Layer 5 of a small transformer language model trained on English Wikipedia (13 layers, counted from 0, width 64). Numbers have three digits each and are written without spaces.
A neuron adds its activation times its output weights to the MLP's output. To switch it off is to set its activation to zero at one token and run the rest of the model.
A neuron's activation on a vector x is SiLU(gate . x) times (in . x), where the dot is the dot product.

Input weights of the MLP neurons that the questions are about. A number n stands for (n - 500) times 0.0014.
n22 gate: 514405477295963397093564438423715414378485691306452600480569607538389277160505405392430669291952587151309446460663455691397510618573691385674708416519757674427499527436570503598313363392494902
n30 gate: 596545804955363250493462605734558231524367612554268593328400615227203605497659620408419637351530779519372288490393393439705292804609320625581473542385533786415476538222582550424683512701414630
n31 gate: 429450558727592469681549645415441680635645493486357392768491463427649366454647424464605557356528630273508535458519370217393593500622425326498520556527726500558281628506612344253274519766367298
n32 gate: 626817289353548741614420824455478344762640599600537492502367715540344616423340335263437552513418299442678555352489087394569395618486509424459461433633594585373471358542391598565727561603677365
n60 gate: 680426570498746494559607566534349782340495603193711087430386723544676303750370564414339576361449780557520087353327434595485697611411484370492562026576245467402402627504561590576850860312363780
n63 gate: 681507683256497054273455465455443600243780479367095259591267647404480578342766779502423497473412335762532525348422507605636676491530412635524568464475491441298725405368235557591503287510725486
n64 gate: 606307410371355616305474532282636291453197303583605523537665787537316764856628364320623273360527495461416977718123625330535478443935461725563604527508693536365663520486137185510303397615488280
n84 gate: 477550597488661552529646231224535626743593347733567382360306660576486746635650523433450126395554705430666330592671509544500507628729532344301563505695254660617387831246446291458471482568429563
n85 gate: 207407516741294658607442433551441544386345420475660762952526444825654610291239535440484211377902421628640363579473485509412349386672477545386497501527371583620298888395370213446368423451646263
n149 gate: 667493679487499431469506698539506622417479544478282363498455736367624175621590439465337321577391263607059332461516374536690424599556725557817516394378466284412637457321754509534686600486510473
n150 gate: 415744479530665026652615419331510605701431480395429417389589383467504467445539643390586583414250384576589317541563336663766761553568186493505582347465826522514421402425529474556670443221488812
n154 gate: 478863938478547516404828507570367181683772697704516213488806371227468702677835349356349426469376610390239264101403271443566764636734370576451530386466263363153541463275171544620607356464306839
n194 gate: 535736332517627548287497556690423647522231687435569338540397603628280261325353842368548415332663441327460601527668277697522568484463070688610359458521445747327442384694271517459541390642637764
n204 gate: 366706397521863228730460204506910644626419523420280556393079783571528305676370514402609555473351403604515314603390236525610694653796303458606482521828381319832560812381836359303606602179691432
n212 gate: 513520093384575488344569456761287381575541338449586497748573256241292539059507694520232388868828607871461298483370298860853492452515550292345358093565988552320829487557569626778306294546555913
n252 gate: 640522421343814540448476051383346630344674562500227347271601569392101596761467548695211598627633354619506554655842621508765460662686484490610553591629194733553588694517228547109319555388314402
n22 in: 338402510761203476591847505616501377523314560501360633576354514529368592570301647628542361663590627910379378372508385253447274450596506391619475356305437333540687508539434663402653688776232340
n30 in: 524420363528546676355273307507474832381358597584427531548565836576391438469365649321488614706479492574715637591379656418544404503578383496354598709305284429493337522452532563309592538355566445
n31 in: 494565312285339368466409447503472477397360570582543431319430547551500523512530653446422471486443250679460528506408713341477573433483511542619457534634409656597705459423498507643568575383574580
n32 in: 409458544543549747418183419526600424296261402769938631314637323567285649342349610642615491400605410225351485523663518465443547657546542540486451530630422761477383585561633575540302490252439427
n60 in: 445294228440706525326812481360383561603617254367437213508667502593489469617688489482719803483526691441642439176409460190475676698560462559384613488548587658654365672433536637672611688526327466
n63 in: 395653442505327324418314542354294340340486488482516492417550504801616684432668652747561337691566566568741552570435247529422924595477621540424562330737509438463455563597529328301451267538507351
n64 in: 626419291408643558076132389317422215572573490312516586521746539514722646501596193482504398322730483558309588800590541607370596463344762376766354719590466723302631129359499589321453333709622282
n84 in: 428414458378746478578733486322377506456530408857475295575530535779575610529497646501410260388514461557558722503479584688487432641797520321355412397445483564764435526421334309431302568373727354
n85 in: 499594654340586415425548547538557535288310543391360630634536518655380481514338474528456678706695603644495531199546625555410399464542354277553718438504321454556512722231430539702369478325414493
n149 in: 570395473517521488436442608580661546388349605545449536426607323508410446365741447369764435478487476627540640353400559586565378424402433427553358464393473492589635592481558476794349472474442605
n150 in: 626344479260643751360513499483280477385385486590638637432438740521511697514437534425435397523727316563347596462780506592474382590618558568513509510348538361498511377486528620449288630405368452
n154 in: 624656337040635739420499759399730527494729175426711720472552401863327497504232548321570201715592468462902146672579330885153579344267439377477406362457203653769449693551667392538515252611628633
n194 in: 678514299402667466435385412605487552334367642461458470501280505664453454529330564561574566540530306387529277516314779566349434611619220583938391592500347554618621508402603687363463471261378362
n204 in: 415402647322617587610298584586519625429513394563590224655208558535608463680568946493370470500418494656418388501347490310476693432719430578496429580634500437548544459547471407359557531434274572
n212 in: 690643644704543384694492433499606284271206488664450797444378344737415354463364214324713200730465625394558550698481759118597423565733586574811502845447443430517268670538433400515671478347445285
n252 in: 729432630759660649552663854155277726357302387455349445402273192509662178199455340522672609144498341616288952437492485591176478320359759723569718543183818482307413235743910541574211263568818523

Output weights of the MLP neurons that the questions are about. A number n stands for (n - 500) times 0.0017.
n22: 434407374578404549589623456404403616449387396444748484539669552464426331360421565313636344772487461623434587498489493699436468367418555384519536509300544660517400507449609696419637656552693585
n30: 356596472559584431477733364602449667471532495364526570474398559421546505590613494393456572580387531499399647497595484327441402383277659593380402597478273512583620564522485364243566381481623633
n31: 367627494549544450471702602322431277709568410406420381537445585588401517551451441559612539462366697527255393674672399485427387373785460519569509473486621497621418439537378651571378462498506646
n32: 195444348595484570642833339389582514561407505512455321598553289651543653364703545425451397428679530564291354605523570506356413343415724558560640562494404549489503681508458502369507429353412716
n60: 625613503282499565629376512368504483521692509382315377490697575675222613639392440523490232456354395632634303703468397547540374584497405466729585406424486523589697421525362487511475628720557381
n63: 488371508469298473474509583368473394485473754509148387453511489493550603677533304565458616540437695422735557519261517554392459320353509380571653472326540531647603611434627369468622629658460572
n64: 507713673440436301360689446584375325534627555014578330355862483499570541592576607424467500691589517368342392747656548688483332414473676394664369676360594221397787362416581304441288572656664531
n84: 367591478279478591530463668499729337740498537490450507535284705335324407532451520564730632495729515529423264350493378416297560702467714522550519632431180659470401527324718514437409718477487554
n85: 654446549444392516405311678448689398465507706520310550416611413475380308451595481793590606571391574480629321603421528512418426663513530532565424562522214470675576578442475413543372379412651509
n149: 486375346493483524465609282540520512405526556466443753547551391636434636379649354512705402545473483416433723356441313682522409392539450424515417432571602594684426501572509420695425580589483293
n150: 510378331608534514419509393421306519455423586606447531399342506577522541569557518577705291284402422511539607424583209568634666592473462594605309546319472270578724729672440801552459491539445489
n154: 462384340607642585613440675652637180451327425389397543387380548631655508331220650388460534595705454729604406457570481751411181231357589611505553516433458439667436579602903387607505471416572606
n194: 567408377414570444642830368365578587409704337504434472543435610399441600468415453690400542523566457548676457453523402419651365497507717517590372453564406452312773551605482307579118602503603545
n204: 459786424342625706442436385421421562478725516378570373413460694414572674589486577347401490361457321556533267140635431622377744801555613337429346686527357570365562747549610288434548532642410435
n212: 398495598509618632653758695333510691364504369725647450433527548483546401549340522374617575319396479489358478306443369347675504509510502499315368612404282551362258543436731735497627509740251388
n252: 491642421688252422441650819391546480550427511379652341585459128518670561325434695273482814239444605345290720328374245669136663407449297495596600471141634454449400323854782784702545501394498852

Each question names a token from some text and the token that comes next. It shows the vector x that enters the MLP there. A number n stands for (n - 500) times 0.0053.

Then comes g, the gradient of the next token's log-probability with respect to the MLP's output, scaled to length 1. A neuron's effect is roughly proportional to its activation times (output weights . g). A number n stands for (n - 500) times 0.001.

" until", then " "
x: 496480561369522390451744505546557348728554555375682534356625389478545358168328468628427604502270670641584775645406348455532547704300435631573584557282415587640470756194518263547578543569280429
g: 484495412496418539434671326696623597255618432557743448610524577403439598476428316628486306382681381661582540560792437329315249562531400492611380678465660548379651310476540322641567410517550365
Which neuron, switched off, lowers the next token's probability most? n194

" |", then "\n"
x: 441375643390538410510813461597611493754452544379618470235551489598569360200374426554413488558338691757527773632521348606508473587411504628676682530336403541385538715187333261570512488558316320
g: 590499321501420414379251598391529416689307572411269542366759885600341459697390586569395541596675598598585481531526579561602498435578396549430638586438488427517724597483312519401368338485274499
Which neuron, switched off, raises the next token's probability most? n22

"na", then "s"
x: 614468679417512531503501490654615518756527529363710523319525368622600386155356462549464475527271643680433766489651377723455573551232388750600564461267540491574461615143370448565506524618366183
g: 542352526416430622641345401541374624778397319523470689474501346476673510364614516243293633570437557400515563259411493540651623521606621702566313496642440438581422397412536441536373462868619357
Which neuron, switched off, raises the next token's probability most? n31

" un", then "disclosed"
x: 492437478436533350554538461692682505745576363292708554325472303508495369222393502612405582509334629603621831506615343496561588545457590642576527570274488552614486493141464211662608551669236328
g: 466431317750484494508651648563777557457697548559539353353521691415605576572467392522526279318621474642683513407393368541374284501411478527529451777537837420358570340476350488521467363304460501
Which neuron, switched off, raises the next token's probability most? n150

" Soccer", then " |"
x: 608486621460411443559535557754540483731535530307603520302485629630599369085331286577581701498238541671494783624544331663458459625291435635646521462267563472566492759276387412645480526498347243
g: 493447642362623291319300699383435555567304654422253529364612310495567261413393522622355526612651719664647471480521434508531343559628523551423534623464680593424674684568391404723478416508554304
Which neuron, switched off, lowers the next token's probability most? n32

" the", then " Green"
x: 483438584399471436465784458698506423720628478403756520361496365659589339157481387541417574547219661638450791524447516581549572558258465634608510574465383463495555724253323256524573670573331305
g: 564442440457607571536654532596551520253605535681370330422617720496593590395585393545506271528625598680482648497775459368561340483456356385467515632543771459286253605374391554614433495250445295
Which neuron, switched off, raises the next token's probability most? n252

"st", then "ated"
x: 465490613332528409522560503733519500755495497421784543267555445551578368145388408596364593429311701659457717556387336727430566536323428694627641539484485497599474704255288458614472579607218266
g: 472593590474576518688525453423363647706265468372302810555565387582748460480282595288420756432456437205381604525353392594556653534538421571602524331491293465570611445547376525408476605663547510
Which neuron, switched off, raises the next token's probability most? n30

" the", then " Oregon"
x: 482452577401487442459780468681514420731613498397747509353491381644602334148468373517416599545229676623454789533500513583536559555229467632650518578478383465507541687218320278538565682561330317
g: 575458483515571432515756550614624624204531626525538161455481635582514561475485520753493293360606621719432705573512494439511148598551455521366421643439704452426419466500535541439385418294472286
Which neuron, switched off, lowers the next token's probability most? n194

" x", then "-"
x: 420360587393489374481510489617477499722618448314671545189356531536598390094337286555491542501335662729448853525544423664621489642328464647791618568286518488515476721277446455623530558677402280
g: 392653353553380564721440560618617464478875456494705535491399552593602572563505376683466460484440497453472576489670446280462537520317327582392258591654544316586394341347760632335283530563364437
Which neuron, switched off, lowers the next token's probability most? n63

" field", then " includes"
x: 475419515378354392494504650731580558802525624348656631257509459597522428120323277526487605424269703701545707585442399593527490668361417701675565464380504421606487684213475388634407562578382268
g: 684555708532572508440432471281374395457455537505365731603489501659391199715517756481415657302484507453407375665288547328510455593468468302578436519475350654433488593687303477710503671648411525
Which neuron, switched off, lowers the next token's probability most? n30

"9", then "1"
x: 540321697413612469451698580567596492746471616381748487210572470477607337112306364596413516452293642579532772518431382606538509563418496724633482547370433462660682675210375470505530485598353184
g: 670655286569329407398708524442545566412769337578653461556494610724252522524402486644562311479517399724454801451493483378587420572447481549680402594353543348620361498602566455483352451254332477
Which neuron, switched off, raises the next token's probability most? n63

"),", then " eight"
x: 429411638331634405546707492438576460760568532367657502311553444562548447202438393512466462585343620757526806665390339572511473683308440658619633567219356454515592724127362319585355659567396442
g: 544530402311457595551706240665405257570368463438525650545275441493688480392590488182429792631479438412488425390366655594515504609653517386564523611714232560581519428441514567436456527741588465
Which neuron, switched off, lowers the next token's probability most? n84

"lin", then "ch"
x: 542301658356670393585505560659523494805563600403702614234604401610608472112340464584532509376327602746502736561483423591492530612276391716612614455365449450543484562215344458495519497588257307
g: 702670316529489418637561407346383437535307419468548565473583465723427589510443682296634621581339323464549533459581587730628566495734461596666560172357335456646499312454466404388525369731478373
Which neuron, switched off, raises the next token's probability most? n149

"==", then " Sports"
x: 591678497477463383382654486609498453679467570322717530397562458538538264105347405585328644504431571733520801595613303478422415729357395698825515509359465524494661690232401305471371647627351378
g: 258546412623436744596568418585607455528526456535370530420633761764532442314687569460480599695403344644270441452453544588411420575503637348447480335505507030548489534417528497557606517459353608
Which neuron, switched off, lowers the next token's probability most? n22

" and", then " women"
x: 581444615418582484501717526548513450729597519323733515354519392611549295180398491536498532588288636653482790606422370558420585690266368494623558455215406570552576739242357286589576710549236449
g: 454456684462666682520485435472393439496346454390371523700514628475631266385565571177512620605274452378457277590345545550607520475707545583542505223512387514612529723711408584270458561553715510
Which neuron, switched off, lowers the next token's probability most? n60

" London", then " Knight"
x: 526416685369473590584569597751514430697563482431617545362546428599624433077370359532570545380271719633492776641463335455432471569320406675681535595237459482668609734251408444533532593509298169
g: 579452491394623447713613313537377265671564476571545705424572483516699569467565644205549626463439485215582595297523367556625629400507587599408347408484380500268589494270827561473420471558437584
Which neuron, switched off, raises the next token's probability most? n212

"B", then "ud"
x: 548376600433430405507535526681390475689496466374753470221549406604572476147350344625447539488248671629534746588486345665505492726325432664668563582362485542645498758286369490664506545644301168
g: 354362584274678359278435518520399453288454630638683650655383382335498384706578395736454397410669616611439458606470282555451545287541508612509763512481561536435346514584553526713597386473343649
Which neuron, switched off, lowers the next token's probability most? n30

"-", then "ro"
x: 517453595372490359604648411525599553725590426360789626236524437576534316190411512640348446625281668644495831579508403548458525613322499641620450448304472596502496663182431326659471596653326267
g: 601224524575437611311596568554302507643564446448493549347361354605626430400498675453461521581558417525387608171222368638505418752533453468563462484545218554660496559799652538409428555669540583
Which neuron, switched off, lowers the next token's probability most? n204

" of", then " any"
x: 460509618343601447493718515593550472684576445412772539331500459595585268080451465609393476627302630728501782608406344511422546662379437671587560538353359472589517647178386345520602527579224485
g: 573428306358571478349401478454839367277593714630593430455543640694469355488557483726550397558631455549798462225363495532487628494500513496280324624396491477443314585507593405546480463551396744
Which neuron, switched off, raises the next token's probability most? n64

"\n", then "|---|---|---|"
x: 542560552347636311423668473659647467732529491382685477392510466535414341246263352546422493559284609732525772736562379543561529637406500566625666540347387545479726607125394369369464547709339279
g: 649335580369415599585469369385363390885318429438416719457412370499608534339484652327416582648471520391344456388418607681547586507620634598554689366425248626601627414609294502636489544581613369
Which neuron, switched off, lowers the next token's probability most? n204

" football", then " through"
x: 449462617504380383513546619733590464824549532395621623385562593594498417154332334475580643500239620650548767592386349669487512568384421672619511510286506439670563737209330335593450559500310215
g: 627831418419568423608279428309537379768396433730519567577337411420514535343543782335557552161518681419521578661460586424600541494468722540434426416460257523443459532454457549483387503668551479
Which neuron, switched off, lowers the next token's probability most? n64

" competing", then " in"
x: 430567561476495377438605597684628366859499463385622488286443570625551298196376438593416684444195623690516760561428367755526481546418482670586567524399462513576487738161385335575489629459286344
g: 504475699471481374249430426555403593336482491345476355701665529505645582633480416563316564497304718476577354572438511742538215316687668560458430455635371509677333364571407403650619393688639481
Which neuron, switched off, lowers the next token's probability most? n150

"s", then ","
x: 534538638413499415540513529650564550783512569398721497325459431656524445127423431552427552619291665656574723540411311560387599641261516680720679526301411538581481680155279450622384432508294286
g: 570449468496451414581239397656514634534262493515520574715329399290355499514497534608289642645573315686507422723455447516563681387532386447544464521681642521857408505395690620309383423436531347
Which neuron, switched off, lowers the next token's probability most? n212

"O", then "re"
x: 531383614538517447574535455603513435664498503235732427368543446615600405136422366696347563456204676690511774531590441572446519735328421654698571542232446473648534742243470436587543393637331220
g: 539295534394474501634592541252278469611432147486552688548304360379538478554380739477519714630263389411550510613387424515538521603462696488327553609544392584485335585710539572460461735621440638
Which neuron, switched off, raises the next token's probability most? n212

" known", then " for"
x: 459564569357640544451537609530553351841567440414659573289541484592482405223335464626480632350228684741415737469462383525572596473382498639683539586343394447537565734142364403513528744478237422
g: 671339517459798663669546441395495622723338486480418436505515540584458531573562451175474737361446300424462520374479514699614446382702568594490663340646264432378540580624366618455351304594438427
Which neuron, switched off, lowers the next token's probability most? n85

"n", then "sen"
x: 442502669462540505606460459641593504770549491350749446239532346567596483141376422617417464514280625614531732537435392732408594558282436775631662520269456589566464698177336465555506521601329251
g: 534471529483519616644377389466323361592468397528554451634456306442766476238697401302387695662601357455625253556675475359505674496490557520782556464416267519552512397475540525604529392820444443
Which neuron, switched off, lowers the next token's probability most? n204

" once", then " known"
x: 490377510413547405495601572709549239753570600330679458341534432489643324208306445592472546473246652657537819570452372606560566551348427609566683529233391580690467681220450352631507682566296375
g: 433517663505417462641377445419350502803362446312431747487652433605499429522563581289379693312473515324266538561520280540694746391619722544593551447556340446546499324445661475426413657631420561
Which neuron, switched off, raises the next token's probability most? n194

" the", then " football"
x: 488405605386488453487771481674529402727606497408753526340480359692570323145488367530442541569235658624474781540444510561539569539233470625618512566467410487532519742254324271576586639572312291
g: 364616431773420606507699599623711419320592546446526313509769793445421533626549505452611462396457520580525532446523420501428239549483432539450466784403669314528439459184556530291389367472557388
Which neuron, switched off, raises the next token's probability most? n212

" G", then "ym"
x: 576399567502475410527545524744465504623577368312701487288519539489751387091298333690432534531289502656445806581562350589502543665358520599581596588286459567531451737246415429686640443694297281
g: 552627478743443505441217330472455549657362352572603407613581521362500580654452615244401559674635434530429500556563384631442934368432655485537675518445565489445466530352546338565408287498267568
Which neuron, switched off, raises the next token's probability most? n252

" ", then "6"
x: 504511538388410406532620492547616517743651488338740541174471460569606279105337441613496383595280707681502745481562396529492486576568575644672588582289373550493566639236418378602464542642305197
g: 422280515502538497370650329448416681332605505620535491582489422532539467600373397377448488411393306396493679523403570666617471351675631608611310400425445691890428429407763547347532537659658283
Which neuron, switched off, raises the next token's probability most? n212